Layer 8 of a small transformer language model trained on English Wikipedia (13 layers, counted from 0, width 64).
A neuron's activation on a vector x is GELU(weights . x + bias), where the dot is the dot product.

Input weights of the MLP neurons that the questions are about. A number n stands for (n - 128) times 0.0095.
n0 (bias -0.117): 46, 79, 128, 202, 134, 115, 121, 143, 143, 168, 67, 82, 145, 95, 172, 22, 164, 167, 125, 190, 141, 119, 60, 158, 151, 165, 155, 53, 146, 83, 128, 155, 126, 110, 140, 157, 113, 158, 115, 118, 82, 91, 149, 115, 190, 151, 133, 128, 161, 88, 122, 167, 119, 241, 108, 167, 172, 84, 149, 130, 119, 60, 146, 185
n14 (bias -0.012): 199, 157, 135, 150, 111, 125, 95, 139, 152, 117, 149, 62, 94, 116, 135, 97, 205, 110, 103, 120, 174, 75, 116, 129, 103, 121, 132, 131, 174, 184, 133, 155, 86, 145, 115, 134, 124, 111, 78, 131, 151, 152, 62, 132, 155, 227, 140, 121, 136, 104, 128, 140, 62, 101, 90, 147, 141, 101, 102, 83, 111, 86, 168, 150
n15 (bias -0.062): 138, 153, 80, 116, 90, 191, 138, 192, 120, 149, 180, 181, 190, 33, 140, 157, 208, 116, 111, 151, 120, 106, 105, 172, 107, 120, 168, 144, 142, 137, 109, 105, 123, 119, 185, 187, 80, 109, 105, 113, 83, 81, 127, 150, 188, 115, 213, 130, 87, 127, 70, 110, 129, 134, 91, 165, 163, 166, 114, 72, 171, 37, 133, 173
n21 (bias -0.019): 196, 142, 147, 110, 112, 98, 116, 145, 123, 104, 147, 160, 115, 143, 15, 132, 131, 132, 164, 66, 87, 173, 89, 76, 96, 103, 143, 110, 193, 139, 187, 166, 184, 118, 101, 108, 94, 158, 88, 87, 47, 98, 93, 137, 108, 73, 182, 139, 106, 174, 129, 123, 131, 101, 136, 161, 87, 193, 172, 50, 115, 108, 170, 147
n34 (bias 0.010): 167, 40, 178, 150, 123, 89, 205, 100, 97, 191, 167, 118, 147, 88, 106, 180, 186, 127, 112, 87, 105, 160, 170, 119, 13, 122, 111, 144, 103, 146, 192, 195, 132, 125, 115, 173, 169, 204, 109, 144, 112, 108, 163, 155, 83, 104, 127, 97, 106, 160, 74, 140, 161, 171, 148, 144, 91, 111, 99, 140, 157, 95, 183, 83
n62 (bias -0.042): 85, 138, 126, 130, 136, 154, 195, 130, 208, 85, 135, 172, 100, 135, 124, 92, 102, 145, 222, 158, 94, 61, 118, 53, 149, 170, 214, 111, 65, 122, 80, 151, 151, 164, 127, 119, 149, 142, 114, 147, 133, 160, 67, 128, 60, 142, 118, 146, 130, 115, 98, 96, 121, 85, 156, 161, 158, 117, 115, 176, 96, 136, 139, 133
n77 (bias 0.038): 184, 137, 142, 117, 162, 140, 176, 121, 109, 122, 155, 101, 131, 126, 102, 105, 110, 144, 174, 145, 80, 166, 101, 131, 111, 114, 76, 122, 115, 80, 91, 86, 112, 163, 119, 127, 108, 147, 186, 196, 134, 146, 73, 154, 78, 182, 145, 151, 111, 195, 107, 124, 191, 76, 120, 169, 136, 109, 138, 156, 134, 76, 150, 114
n83 (bias -0.106): 215, 139, 154, 124, 146, 65, 176, 117, 121, 82, 127, 107, 105, 143, 109, 162, 123, 154, 146, 155, 177, 126, 138, 186, 155, 104, 153, 165, 131, 157, 151, 112, 106, 142, 110, 139, 135, 122, 93, 147, 105, 139, 96, 125, 97, 107, 91, 128, 167, 45, 134, 161, 126, 134, 102, 117, 79, 145, 149, 124, 126, 173, 81, 120
n88 (bias -0.049): 89, 78, 111, 160, 120, 146, 183, 157, 62, 83, 109, 86, 142, 152, 107, 93, 147, 123, 124, 134, 105, 162, 150, 97, 103, 150, 124, 66, 167, 145, 156, 102, 108, 118, 220, 156, 73, 140, 149, 92, 187, 166, 200, 186, 92, 117, 73, 180, 93, 117, 114, 136, 54, 170, 119, 148, 130, 154, 142, 150, 123, 88, 109, 113
n105 (bias -0.024): 139, 95, 156, 49, 130, 136, 116, 94, 185, 197, 97, 133, 174, 141, 132, 106, 136, 127, 115, 136, 90, 109, 123, 76, 99, 91, 93, 126, 127, 43, 118, 175, 169, 198, 97, 75, 84, 179, 122, 117, 209, 172, 186, 169, 123, 117, 132, 119, 149, 175, 116, 160, 53, 120, 239, 147, 185, 147, 109, 161, 89, 114, 183, 119
n106 (bias -0.006): 88, 70, 127, 118, 13, 116, 105, 100, 165, 89, 139, 197, 148, 88, 101, 170, 176, 109, 105, 132, 80, 98, 159, 146, 142, 153, 130, 150, 143, 168, 131, 194, 54, 170, 151, 133, 98, 166, 154, 94, 81, 82, 109, 122, 122, 156, 182, 143, 84, 133, 198, 134, 147, 153, 157, 84, 136, 73, 142, 96, 169, 125, 97, 125
n110 (bias -0.079): 100, 131, 133, 178, 140, 98, 157, 93, 123, 97, 72, 201, 130, 69, 191, 109, 127, 159, 187, 148, 118, 146, 180, 167, 130, 168, 84, 35, 118, 138, 147, 143, 112, 114, 79, 104, 222, 133, 149, 29, 122, 115, 146, 138, 166, 171, 122, 64, 90, 140, 97, 113, 109, 186, 81, 137, 186, 125, 91, 84, 55, 125, 117, 129
n116 (bias -0.040): 92, 130, 158, 90, 82, 113, 148, 73, 104, 162, 167, 85, 90, 96, 135, 171, 120, 149, 170, 99, 119, 152, 160, 171, 118, 160, 137, 136, 130, 158, 81, 96, 127, 129, 120, 136, 67, 77, 150, 154, 111, 85, 99, 83, 161, 134, 133, 105, 117, 134, 190, 127, 149, 133, 175, 147, 121, 121, 116, 132, 121, 156, 119, 144
n119 (bias -0.042): 94, 107, 101, 114, 110, 139, 156, 180, 104, 39, 16, 80, 52, 169, 153, 153, 107, 140, 172, 91, 104, 102, 97, 170, 105, 57, 143, 158, 103, 84, 80, 124, 154, 189, 181, 130, 122, 249, 148, 110, 196, 152, 108, 141, 151, 132, 208, 106, 134, 206, 189, 148, 128, 121, 61, 21, 193, 98, 150, 122, 122, 38, 79, 81
n123 (bias -0.127): 71, 129, 162, 105, 159, 137, 177, 170, 117, 77, 157, 168, 99, 68, 181, 83, 96, 62, 114, 142, 153, 131, 108, 114, 96, 175, 128, 80, 164, 48, 156, 80, 125, 145, 157, 188, 140, 115, 194, 82, 61, 122, 123, 103, 115, 122, 115, 156, 120, 124, 131, 135, 118, 225, 144, 90, 107, 169, 152, 139, 169, 137, 162, 57
n129 (bias -0.099): 97, 118, 155, 154, 92, 123, 127, 159, 176, 117, 215, 175, 144, 97, 155, 115, 130, 200, 124, 184, 104, 172, 169, 169, 89, 127, 161, 124, 141, 90, 132, 160, 123, 118, 50, 89, 120, 84, 132, 23, 87, 119, 99, 92, 80, 78, 131, 169, 95, 152, 169, 180, 157, 84, 150, 84, 111, 112, 194, 118, 92, 105, 98, 137
n135 (bias -0.151): 96, 129, 172, 85, 128, 151, 97, 73, 115, 174, 144, 148, 87, 89, 130, 65, 147, 56, 154, 75, 85, 142, 123, 153, 112, 118, 125, 123, 153, 90, 126, 101, 102, 67, 164, 160, 130, 172, 201, 160, 171, 132, 163, 189, 173, 155, 60, 145, 145, 109, 161, 102, 47, 117, 90, 88, 190, 136, 125, 170, 142, 64, 167, 163
n143 (bias -0.055): 50, 129, 112, 110, 105, 81, 187, 130, 135, 156, 125, 120, 88, 26, 134, 178, 142, 145, 111, 153, 119, 88, 149, 179, 127, 96, 148, 116, 77, 52, 165, 108, 152, 137, 173, 193, 108, 113, 177, 138, 158, 128, 109, 169, 112, 118, 131, 155, 215, 148, 104, 19, 139, 186, 127, 139, 146, 97, 190, 108, 136, 112, 171, 93
n144 (bias -0.005): 154, 170, 151, 137, 148, 58, 73, 90, 101, 136, 188, 135, 105, 128, 165, 141, 107, 133, 131, 128, 40, 121, 146, 156, 69, 115, 142, 118, 140, 55, 138, 103, 149, 146, 46, 105, 127, 110, 170, 87, 118, 78, 149, 117, 112, 191, 137, 124, 85, 149, 163, 148, 155, 121, 107, 107, 143, 165, 180, 159, 103, 107, 138, 86
n165 (bias -0.052): 164, 119, 154, 138, 124, 159, 135, 144, 98, 89, 96, 112, 140, 96, 132, 79, 102, 116, 160, 83, 157, 126, 106, 134, 137, 105, 137, 117, 179, 140, 128, 180, 137, 60, 118, 142, 130, 117, 168, 127, 110, 146, 127, 180, 169, 206, 130, 137, 144, 117, 137, 128, 133, 195, 125, 119, 77, 90, 64, 133, 117, 133, 125, 107
n172 (bias -0.039): 91, 218, 107, 125, 82, 99, 147, 145, 136, 153, 178, 109, 179, 101, 141, 127, 142, 102, 146, 118, 147, 95, 113, 90, 100, 132, 117, 76, 136, 123, 179, 140, 121, 93, 126, 107, 149, 171, 182, 126, 123, 158, 142, 83, 84, 108, 80, 160, 144, 183, 121, 141, 54, 150, 110, 119, 175, 87, 154, 149, 93, 121, 164, 141
n177 (bias -0.016): 120, 87, 124, 124, 193, 167, 80, 148, 191, 111, 145, 78, 114, 122, 126, 119, 186, 131, 113, 194, 136, 132, 175, 165, 170, 192, 121, 96, 167, 130, 139, 131, 103, 97, 173, 87, 150, 103, 121, 176, 145, 108, 95, 119, 176, 153, 148, 122, 86, 107, 117, 107, 89, 152, 125, 87, 44, 79, 112, 149, 98, 116, 141, 117
n180 (bias -0.070): 103, 53, 152, 125, 60, 116, 117, 119, 166, 165, 171, 150, 169, 49, 132, 98, 157, 118, 164, 98, 150, 152, 114, 151, 153, 99, 108, 113, 153, 66, 122, 106, 167, 133, 196, 147, 69, 119, 118, 118, 175, 94, 94, 128, 106, 161, 101, 157, 140, 103, 184, 72, 187, 72, 165, 175, 160, 52, 123, 99, 145, 210, 114, 102
n183 (bias -0.027): 106, 82, 68, 103, 120, 97, 143, 63, 121, 95, 197, 112, 94, 75, 158, 153, 182, 183, 162, 167, 43, 155, 121, 118, 128, 146, 129, 79, 96, 38, 164, 83, 163, 146, 137, 165, 182, 154, 35, 64, 139, 170, 116, 100, 64, 159, 104, 163, 194, 129, 104, 153, 165, 107, 62, 147, 183, 238, 148, 238, 112, 117, 62, 80
n189 (bias -0.060): 100, 89, 115, 163, 108, 88, 168, 143, 237, 71, 134, 112, 105, 137, 117, 106, 134, 118, 198, 136, 96, 138, 99, 95, 151, 121, 120, 118, 104, 149, 106, 111, 103, 125, 163, 110, 113, 95, 145, 155, 102, 162, 112, 145, 125, 123, 130, 104, 80, 86, 115, 128, 168, 163, 158, 135, 154, 124, 188, 142, 114, 130, 113, 100
n199 (bias -0.047): 161, 102, 106, 151, 124, 141, 162, 86, 103, 155, 139, 155, 91, 135, 176, 157, 161, 142, 103, 164, 146, 52, 103, 55, 107, 156, 134, 120, 247, 78, 121, 126, 108, 149, 160, 176, 162, 145, 157, 134, 137, 122, 152, 129, 140, 111, 90, 168, 122, 98, 130, 148, 149, 82, 94, 79, 167, 125, 123, 118, 88, 108, 35, 158
n202 (bias -0.008): 107, 152, 127, 74, 80, 130, 91, 95, 54, 71, 67, 149, 102, 141, 178, 110, 189, 120, 128, 102, 112, 81, 160, 114, 102, 178, 146, 110, 178, 164, 193, 175, 87, 109, 106, 113, 91, 81, 162, 112, 194, 152, 165, 131, 213, 127, 124, 123, 133, 117, 122, 62, 137, 162, 108, 147, 173, 134, 122, 88, 128, 165, 103, 98
n209 (bias -0.070): 124, 129, 154, 101, 119, 82, 182, 111, 145, 116, 80, 182, 105, 117, 154, 112, 24, 138, 176, 118, 219, 148, 79, 101, 112, 115, 118, 92, 175, 91, 176, 133, 151, 89, 155, 157, 153, 175, 148, 104, 171, 159, 115, 144, 86, 143, 156, 123, 153, 81, 86, 99, 112, 133, 141, 154, 70, 86, 131, 89, 195, 88, 96, 109
n223 (bias -0.086): 109, 157, 119, 79, 135, 138, 169, 122, 107, 120, 129, 117, 125, 135, 137, 142, 148, 218, 169, 142, 58, 177, 102, 190, 174, 106, 119, 161, 135, 52, 160, 163, 124, 68, 93, 89, 164, 181, 115, 149, 172, 135, 128, 45, 71, 130, 102, 212, 161, 103, 140, 162, 96, 135, 106, 174, 117, 94, 63, 92, 151, 150, 129, 155
n233 (bias -0.068): 125, 104, 97, 72, 104, 91, 123, 144, 101, 121, 132, 118, 140, 140, 117, 127, 146, 195, 179, 119, 111, 131, 189, 120, 168, 136, 116, 130, 131, 100, 110, 162, 124, 121, 146, 152, 131, 129, 175, 125, 98, 128, 133, 116, 152, 167, 104, 128, 143, 164, 142, 150, 104, 141, 88, 103, 158, 108, 145, 114, 111, 122, 144, 116
n241 (bias -0.046): 129, 187, 131, 112, 105, 124, 108, 146, 31, 142, 94, 112, 93, 82, 124, 137, 153, 135, 163, 120, 121, 96, 69, 82, 127, 131, 114, 108, 105, 133, 154, 121, 83, 211, 163, 111, 142, 202, 115, 149, 143, 192, 144, 123, 158, 156, 149, 101, 137, 183, 162, 141, 102, 105, 87, 118, 134, 132, 140, 171, 156, 109, 151, 117
n243 (bias -0.004): 125, 43, 106, 111, 91, 114, 129, 116, 187, 141, 142, 171, 145, 207, 46, 180, 158, 189, 142, 140, 62, 157, 96, 161, 152, 120, 102, 72, 105, 98, 155, 71, 163, 126, 157, 195, 91, 199, 109, 132, 107, 148, 134, 135, 118, 152, 155, 120, 121, 134, 131, 138, 165, 59, 133, 136, 154, 130, 17, 110, 63, 147, 76, 158

Each question shows a token from some text and the vector x that enters the MLP there. A number n stands for (n - 128) times 0.028.

" •": 70, 177, 110, 194, 156, 130, 115, 145, 87, 106, 141, 136, 119, 186, 82, 150, 120, 102, 125, 124, 206, 174, 123, 137, 164, 124, 69, 127, 116, 102, 94, 173, 138, 89, 133, 93, 166, 81, 122, 129, 131, 120, 153, 126, 74, 152, 156, 85, 167, 73, 93, 92, 141, 114, 126, 122, 199, 162, 109, 156, 120, 113, 104, 146
Which three neurons fire most, strongest first? n110, n209, n183

" N": 60, 144, 127, 164, 200, 153, 106, 140, 80, 153, 127, 130, 113, 188, 64, 139, 139, 100, 102, 137, 149, 147, 158, 130, 145, 112, 80, 165, 119, 98, 83, 172, 87, 100, 134, 91, 161, 32, 159, 123, 104, 136, 121, 123, 72, 94, 160, 103, 135, 118, 135, 141, 170, 93, 163, 118, 171, 185, 133, 125, 145, 146, 124, 168
Which of these neurons fires most? n129

"C": 64, 113, 114, 202, 157, 129, 106, 111, 68, 127, 128, 121, 111, 186, 113, 155, 128, 101, 121, 154, 238, 169, 131, 125, 142, 114, 86, 172, 119, 82, 114, 183, 120, 127, 135, 73, 124, 70, 143, 154, 128, 150, 128, 135, 92, 113, 156, 94, 146, 91, 105, 99, 139, 101, 143, 150, 184, 157, 105, 138, 163, 147, 100, 123
Which of these neurons fires most? n209

" ": 78, 138, 96, 175, 171, 102, 103, 174, 77, 130, 101, 130, 104, 146, 84, 135, 123, 108, 100, 125, 189, 159, 148, 127, 165, 117, 88, 146, 104, 103, 87, 197, 99, 137, 159, 102, 155, 49, 147, 160, 143, 110, 108, 116, 89, 126, 149, 92, 141, 97, 178, 126, 136, 110, 123, 115, 204, 189, 102, 156, 162, 138, 108, 142
Which of these neurons fires most? n119

"ud": 101, 149, 109, 178, 128, 170, 102, 132, 79, 127, 118, 140, 105, 164, 73, 127, 150, 123, 117, 97, 212, 167, 143, 132, 137, 91, 100, 153, 128, 104, 99, 176, 101, 104, 149, 90, 156, 97, 148, 167, 95, 136, 97, 100, 86, 111, 193, 61, 162, 88, 129, 116, 134, 82, 160, 133, 176, 188, 109, 126, 146, 159, 142, 128
Which of these neurons fires most? n21

"iv": 69, 151, 112, 211, 94, 158, 117, 128, 112, 132, 133, 121, 135, 171, 44, 123, 139, 106, 116, 124, 215, 160, 142, 116, 151, 124, 90, 172, 126, 100, 131, 178, 96, 119, 130, 90, 161, 89, 160, 145, 95, 96, 117, 107, 86, 137, 163, 62, 135, 97, 128, 153, 118, 81, 128, 123, 189, 198, 117, 132, 138, 155, 95, 123
Which of these neurons fires most? n106

"R": 93, 151, 100, 197, 104, 117, 88, 110, 88, 124, 116, 105, 100, 147, 108, 146, 129, 111, 100, 181, 204, 175, 163, 142, 138, 111, 85, 164, 137, 67, 80, 177, 140, 109, 131, 113, 122, 75, 165, 152, 123, 126, 129, 132, 79, 112, 169, 109, 146, 85, 135, 90, 160, 100, 116, 132, 177, 173, 135, 108, 163, 121, 150, 157
Which of these neurons fires most? n143

" polit": 57, 190, 110, 193, 118, 127, 132, 148, 104, 113, 146, 127, 141, 137, 77, 120, 151, 114, 97, 99, 206, 146, 113, 98, 150, 109, 118, 183, 90, 106, 107, 161, 95, 99, 127, 104, 157, 73, 171, 183, 103, 116, 168, 95, 75, 116, 149, 61, 133, 116, 154, 102, 135, 122, 139, 131, 195, 188, 105, 167, 126, 139, 137, 122
Which of these neurons fires most? n172

"ically": 65, 157, 121, 179, 108, 135, 88, 141, 89, 138, 127, 136, 156, 140, 97, 148, 124, 98, 126, 147, 188, 149, 142, 87, 118, 122, 100, 179, 81, 94, 101, 175, 101, 88, 106, 127, 147, 85, 148, 177, 120, 140, 142, 136, 90, 167, 158, 69, 160, 133, 134, 123, 104, 99, 131, 81, 174, 211, 110, 168, 127, 117, 136, 120
The most active neuron and its activation: n241, at about 1.6

";": 99, 147, 118, 170, 121, 116, 92, 140, 70, 121, 131, 131, 131, 131, 130, 164, 120, 107, 100, 98, 199, 167, 161, 106, 164, 121, 78, 137, 99, 85, 104, 200, 93, 116, 145, 78, 144, 91, 139, 160, 118, 122, 119, 122, 89, 182, 162, 103, 147, 108, 144, 127, 131, 95, 130, 118, 201, 186, 107, 157, 131, 120, 111, 145
Which of these neurons fires most? n241

"-": 85, 150, 97, 201, 170, 132, 94, 136, 77, 135, 142, 131, 127, 160, 133, 146, 127, 92, 127, 122, 183, 173, 119, 130, 149, 111, 77, 108, 109, 85, 93, 174, 144, 100, 124, 142, 162, 80, 126, 139, 131, 114, 123, 147, 69, 138, 166, 87, 166, 75, 115, 105, 142, 123, 118, 132, 197, 198, 107, 143, 128, 136, 109, 124
Which of these neurons fires most? n183

" of": 75, 155, 104, 171, 137, 143, 109, 143, 91, 115, 139, 127, 122, 156, 88, 140, 144, 97, 120, 144, 179, 152, 133, 89, 166, 138, 86, 162, 80, 63, 97, 178, 110, 84, 133, 115, 146, 73, 161, 183, 117, 129, 133, 122, 80, 166, 168, 108, 136, 102, 132, 137, 138, 111, 130, 120, 203, 184, 91, 132, 131, 158, 118, 117
Which of these neurons fires most? n62

"),": 92, 156, 104, 175, 108, 136, 113, 142, 77, 143, 138, 128, 133, 127, 120, 149, 134, 99, 111, 114, 207, 159, 135, 110, 149, 121, 71, 145, 84, 90, 98, 169, 105, 100, 151, 82, 166, 85, 133, 148, 98, 128, 111, 122, 75, 162, 173, 93, 165, 128, 144, 109, 136, 116, 144, 115, 194, 185, 102, 187, 143, 122, 107, 143
The two highest activations, in order: n183, n241

"==": 61, 182, 97, 206, 122, 114, 119, 144, 102, 152, 99, 119, 146, 134, 134, 144, 120, 105, 115, 160, 195, 155, 141, 129, 170, 102, 69, 142, 92, 49, 132, 167, 134, 82, 139, 122, 175, 84, 157, 164, 122, 105, 148, 103, 86, 136, 175, 99, 159, 120, 113, 105, 145, 107, 109, 132, 164, 145, 114, 136, 139, 93, 143, 121
The two highest activations, in order: n143, n0

"ar": 89, 149, 124, 180, 143, 155, 129, 132, 61, 126, 119, 125, 128, 146, 60, 118, 154, 89, 96, 134, 233, 157, 135, 123, 106, 134, 95, 179, 117, 114, 114, 177, 101, 96, 130, 98, 146, 92, 152, 172, 94, 113, 102, 106, 80, 125, 156, 95, 143, 96, 106, 122, 100, 110, 142, 117, 183, 187, 149, 148, 203, 167, 130, 116
The most active neuron and its activation: n123, at about 1.2

" |": 88, 172, 106, 185, 185, 148, 112, 122, 76, 119, 137, 119, 116, 150, 112, 142, 122, 82, 119, 113, 175, 178, 142, 125, 133, 121, 65, 113, 129, 87, 97, 166, 119, 89, 133, 107, 156, 78, 145, 144, 137, 128, 111, 112, 69, 166, 173, 128, 164, 79, 108, 108, 156, 101, 152, 125, 197, 175, 123, 130, 160, 113, 126, 134
The most active neuron and its activation: n77, at about 2.3

"ew": 84, 148, 111, 188, 160, 155, 141, 131, 100, 115, 124, 149, 129, 166, 50, 138, 140, 101, 104, 144, 232, 162, 129, 112, 126, 109, 110, 163, 120, 76, 92, 195, 90, 105, 151, 108, 158, 68, 145, 133, 108, 156, 123, 109, 68, 131, 167, 76, 117, 81, 136, 136, 138, 86, 151, 142, 169, 165, 96, 154, 123, 165, 125, 112
The two highest activations, in order: n62, n189

"ot": 107, 155, 121, 205, 142, 156, 141, 112, 77, 119, 146, 135, 138, 147, 69, 139, 143, 70, 115, 119, 209, 185, 173, 120, 129, 99, 74, 167, 135, 94, 98, 181, 123, 97, 126, 105, 176, 69, 155, 169, 116, 110, 104, 123, 61, 115, 152, 103, 135, 92, 132, 135, 126, 106, 160, 120, 171, 165, 99, 130, 141, 150, 130, 119
Which three neurons fire most, strongest first? n34, n83, n77

"al": 66, 166, 109, 191, 180, 150, 97, 145, 97, 130, 152, 131, 138, 170, 92, 135, 132, 91, 108, 131, 171, 151, 138, 108, 110, 130, 112, 203, 133, 99, 105, 184, 88, 89, 116, 78, 155, 65, 142, 167, 73, 140, 80, 111, 77, 144, 162, 83, 130, 117, 139, 145, 142, 122, 156, 100, 185, 182, 114, 124, 123, 161, 122, 121
The most active neuron and its activation: n129, at about 1.4

":": 85, 157, 89, 170, 139, 145, 97, 128, 88, 121, 140, 140, 115, 171, 96, 146, 145, 112, 123, 126, 167, 161, 152, 110, 159, 117, 63, 118, 113, 75, 84, 199, 119, 85, 153, 117, 154, 78, 164, 168, 125, 107, 131, 125, 72, 183, 161, 98, 144, 100, 134, 112, 129, 96, 133, 120, 201, 174, 125, 139, 142, 124, 130, 115
The two highest activations, in order: n233, n77

" Ch": 68, 175, 129, 193, 172, 167, 126, 130, 95, 165, 125, 114, 95, 195, 52, 158, 136, 95, 130, 143, 171, 165, 146, 119, 149, 110, 74, 163, 101, 97, 101, 189, 87, 112, 134, 70, 171, 57, 151, 108, 101, 117, 129, 86, 72, 110, 154, 119, 121, 115, 172, 108, 139, 127, 151, 140, 155, 175, 98, 129, 152, 139, 132, 112
The most active neuron and its activation: n223, at about 1.6

"ush": 110, 186, 105, 176, 158, 179, 104, 124, 91, 128, 129, 129, 158, 169, 72, 166, 133, 60, 124, 116, 177, 179, 172, 121, 119, 109, 72, 181, 100, 109, 77, 164, 131, 110, 143, 89, 148, 80, 122, 173, 111, 120, 93, 94, 84, 112, 183, 90, 127, 94, 154, 128, 129, 108, 168, 133, 175, 170, 108, 144, 132, 151, 124, 94
The most active neuron and its activation: n116, at about 0.82

"\n": 88, 147, 112, 201, 124, 112, 87, 143, 73, 128, 121, 156, 141, 126, 118, 151, 134, 86, 104, 129, 203, 153, 164, 127, 148, 127, 77, 117, 97, 98, 114, 173, 110, 89, 131, 128, 144, 64, 141, 126, 156, 120, 131, 140, 92, 114, 186, 132, 149, 99, 135, 98, 133, 100, 134, 118, 216, 169, 109, 161, 155, 106, 99, 125
The most active neuron and its activation: n110, at about 1.8

"lev": 107, 144, 101, 177, 152, 142, 93, 131, 121, 111, 126, 129, 126, 164, 33, 154, 126, 104, 102, 125, 209, 189, 176, 117, 163, 106, 100, 148, 120, 112, 75, 147, 133, 103, 150, 89, 168, 79, 147, 136, 122, 133, 113, 160, 69, 119, 177, 67, 149, 70, 110, 114, 158, 84, 143, 130, 161, 189, 102, 127, 122, 143, 103, 169
Which of these neurons fires most? n243

" II": 75, 163, 105, 171, 148, 148, 114, 144, 71, 129, 109, 137, 103, 159, 86, 131, 148, 84, 110, 141, 229, 110, 164, 132, 126, 112, 110, 169, 104, 92, 90, 188, 87, 113, 125, 84, 145, 66, 136, 210, 119, 122, 131, 107, 98, 152, 163, 97, 139, 108, 137, 84, 135, 104, 182, 107, 201, 157, 116, 138, 136, 141, 149, 113
The most active neuron and its activation: n202, at about 1.5

".": 64, 149, 90, 203, 122, 121, 85, 132, 62, 143, 102, 130, 138, 123, 101, 152, 126, 112, 102, 112, 236, 139, 120, 119, 140, 130, 91, 120, 102, 95, 117, 160, 112, 106, 123, 130, 165, 106, 135, 170, 119, 114, 119, 117, 103, 176, 190, 105, 143, 99, 163, 119, 126, 126, 137, 137, 184, 158, 126, 167, 133, 98, 116, 125
Which of these neurons fires most? n0

"19": 49, 153, 108, 186, 143, 158, 106, 145, 88, 126, 132, 147, 144, 192, 61, 107, 140, 70, 104, 134, 199, 164, 116, 128, 110, 109, 66, 121, 118, 97, 97, 169, 148, 118, 134, 118, 149, 70, 117, 137, 143, 141, 138, 148, 90, 138, 156, 112, 154, 71, 150, 100, 129, 103, 152, 141, 221, 172, 88, 145, 128, 127, 113, 139
Which of these neurons fires most? n88

"1": 91, 118, 109, 171, 139, 121, 128, 126, 79, 123, 127, 142, 99, 165, 85, 133, 127, 96, 76, 146, 208, 163, 135, 123, 126, 118, 68, 163, 99, 106, 102, 201, 125, 138, 142, 105, 157, 48, 147, 152, 149, 124, 146, 123, 87, 136, 166, 85, 134, 105, 179, 111, 116, 83, 146, 107, 216, 165, 108, 138, 155, 153, 135, 107
Which of these neurons fires most? n105

" trans": 71, 161, 114, 182, 134, 146, 92, 151, 90, 135, 134, 115, 155, 182, 105, 153, 132, 103, 110, 108, 207, 175, 144, 129, 163, 137, 75, 152, 112, 75, 102, 141, 114, 113, 153, 125, 144, 48, 147, 124, 104, 101, 148, 113, 91, 122, 160, 73, 138, 96, 103, 138, 162, 137, 153, 100, 200, 183, 79, 149, 105, 133, 134, 122
Which of these neurons fires most? n123

" M": 83, 161, 105, 173, 186, 149, 120, 133, 80, 117, 117, 100, 103, 150, 82, 138, 126, 94, 118, 134, 198, 139, 152, 143, 184, 112, 62, 167, 129, 143, 104, 188, 71, 102, 140, 90, 147, 55, 146, 168, 125, 131, 93, 122, 77, 120, 162, 106, 138, 90, 142, 135, 153, 97, 149, 133, 196, 166, 93, 151, 123, 160, 111, 129
Which three neurons fire most, strongest first? n83, n177, n189

" H": 62, 149, 110, 169, 176, 167, 113, 128, 75, 148, 116, 126, 109, 161, 97, 151, 135, 83, 108, 150, 187, 155, 143, 128, 151, 139, 61, 155, 107, 81, 92, 187, 107, 96, 142, 76, 153, 57, 142, 125, 141, 134, 124, 117, 72, 105, 168, 97, 136, 109, 163, 128, 164, 110, 137, 141, 163, 174, 116, 153, 135, 178, 103, 129
Which three neurons fire most, strongest first? n223, n116, n177

"===": 81, 163, 98, 200, 121, 121, 110, 143, 95, 155, 94, 113, 150, 164, 118, 138, 126, 111, 112, 154, 187, 170, 145, 140, 185, 99, 89, 146, 93, 67, 117, 184, 109, 101, 154, 113, 169, 84, 153, 157, 117, 107, 141, 91, 84, 157, 185, 94, 157, 103, 122, 101, 142, 107, 105, 112, 178, 147, 102, 127, 141, 92, 129, 121
Which of these neurons fires most? n0

"2": 66, 125, 102, 164, 144, 150, 116, 149, 81, 137, 121, 134, 98, 212, 70, 123, 140, 91, 78, 120, 177, 158, 136, 121, 96, 119, 60, 170, 106, 112, 102, 200, 138, 137, 145, 87, 169, 53, 160, 166, 135, 148, 120, 114, 83, 141, 151, 87, 144, 108, 143, 126, 139, 84, 172, 108, 199, 159, 139, 136, 144, 131, 130, 130
The two highest activations, in order: n105, n119

" E": 53, 146, 123, 197, 170, 146, 75, 132, 72, 130, 118, 103, 128, 184, 88, 157, 115, 121, 129, 161, 191, 180, 124, 152, 168, 119, 67, 157, 114, 101, 89, 170, 113, 97, 129, 125, 109, 68, 118, 145, 118, 114, 126, 130, 81, 116, 145, 102, 169, 101, 102, 104, 146, 102, 126, 111, 198, 181, 129, 158, 150, 142, 129, 132
Which of these neurons fires most? n0

" July": 56, 180, 99, 172, 143, 160, 98, 129, 100, 132, 114, 108, 139, 172, 26, 134, 122, 77, 142, 141, 203, 147, 160, 130, 127, 119, 78, 114, 106, 88, 116, 199, 101, 106, 159, 117, 132, 87, 142, 126, 122, 131, 160, 141, 90, 149, 173, 100, 133, 69, 140, 135, 123, 97, 175, 144, 190, 169, 106, 152, 152, 119, 104, 100
Which of these neurons fires most? n88

"'": 74, 127, 104, 167, 184, 165, 89, 145, 61, 129, 112, 117, 140, 170, 105, 152, 151, 91, 106, 147, 207, 149, 129, 129, 129, 126, 110, 157, 114, 73, 121, 190, 86, 93, 135, 120, 160, 93, 120, 163, 133, 126, 125, 121, 81, 165, 177, 71, 134, 118, 86, 120, 133, 105, 148, 139, 185, 161, 125, 134, 145, 122, 117, 108
Which of these neurons fires most? n177

",": 102, 134, 73, 171, 161, 142, 114, 151, 70, 146, 174, 119, 104, 158, 78, 145, 123, 86, 95, 126, 163, 154, 129, 118, 126, 135, 65, 125, 102, 81, 115, 200, 105, 119, 142, 106, 156, 71, 154, 152, 97, 134, 116, 103, 91, 157, 167, 101, 139, 115, 115, 118, 118, 113, 188, 138, 193, 181, 138, 172, 148, 132, 117, 129
The most active neuron and its activation: n77, at about 1.6

"4": 76, 131, 110, 171, 133, 137, 128, 162, 80, 135, 107, 149, 126, 191, 59, 111, 138, 90, 92, 137, 218, 152, 129, 116, 107, 130, 55, 139, 127, 96, 105, 201, 124, 115, 145, 80, 138, 94, 145, 141, 146, 145, 129, 153, 77, 155, 162, 84, 145, 96, 111, 115, 121, 86, 129, 116, 208, 158, 127, 133, 160, 141, 147, 115
The two highest activations, in order: n105, n88

" Sam": 58, 169, 126, 148, 180, 178, 118, 154, 73, 143, 105, 123, 122, 132, 75, 140, 124, 105, 131, 113, 205, 133, 137, 145, 168, 129, 91, 147, 96, 118, 93, 182, 94, 65, 138, 95, 131, 101, 128, 149, 100, 168, 113, 125, 85, 123, 163, 86, 150, 88, 145, 97, 120, 87, 151, 109, 188, 191, 138, 166, 143, 174, 107, 119
Which of these neurons fires most? n241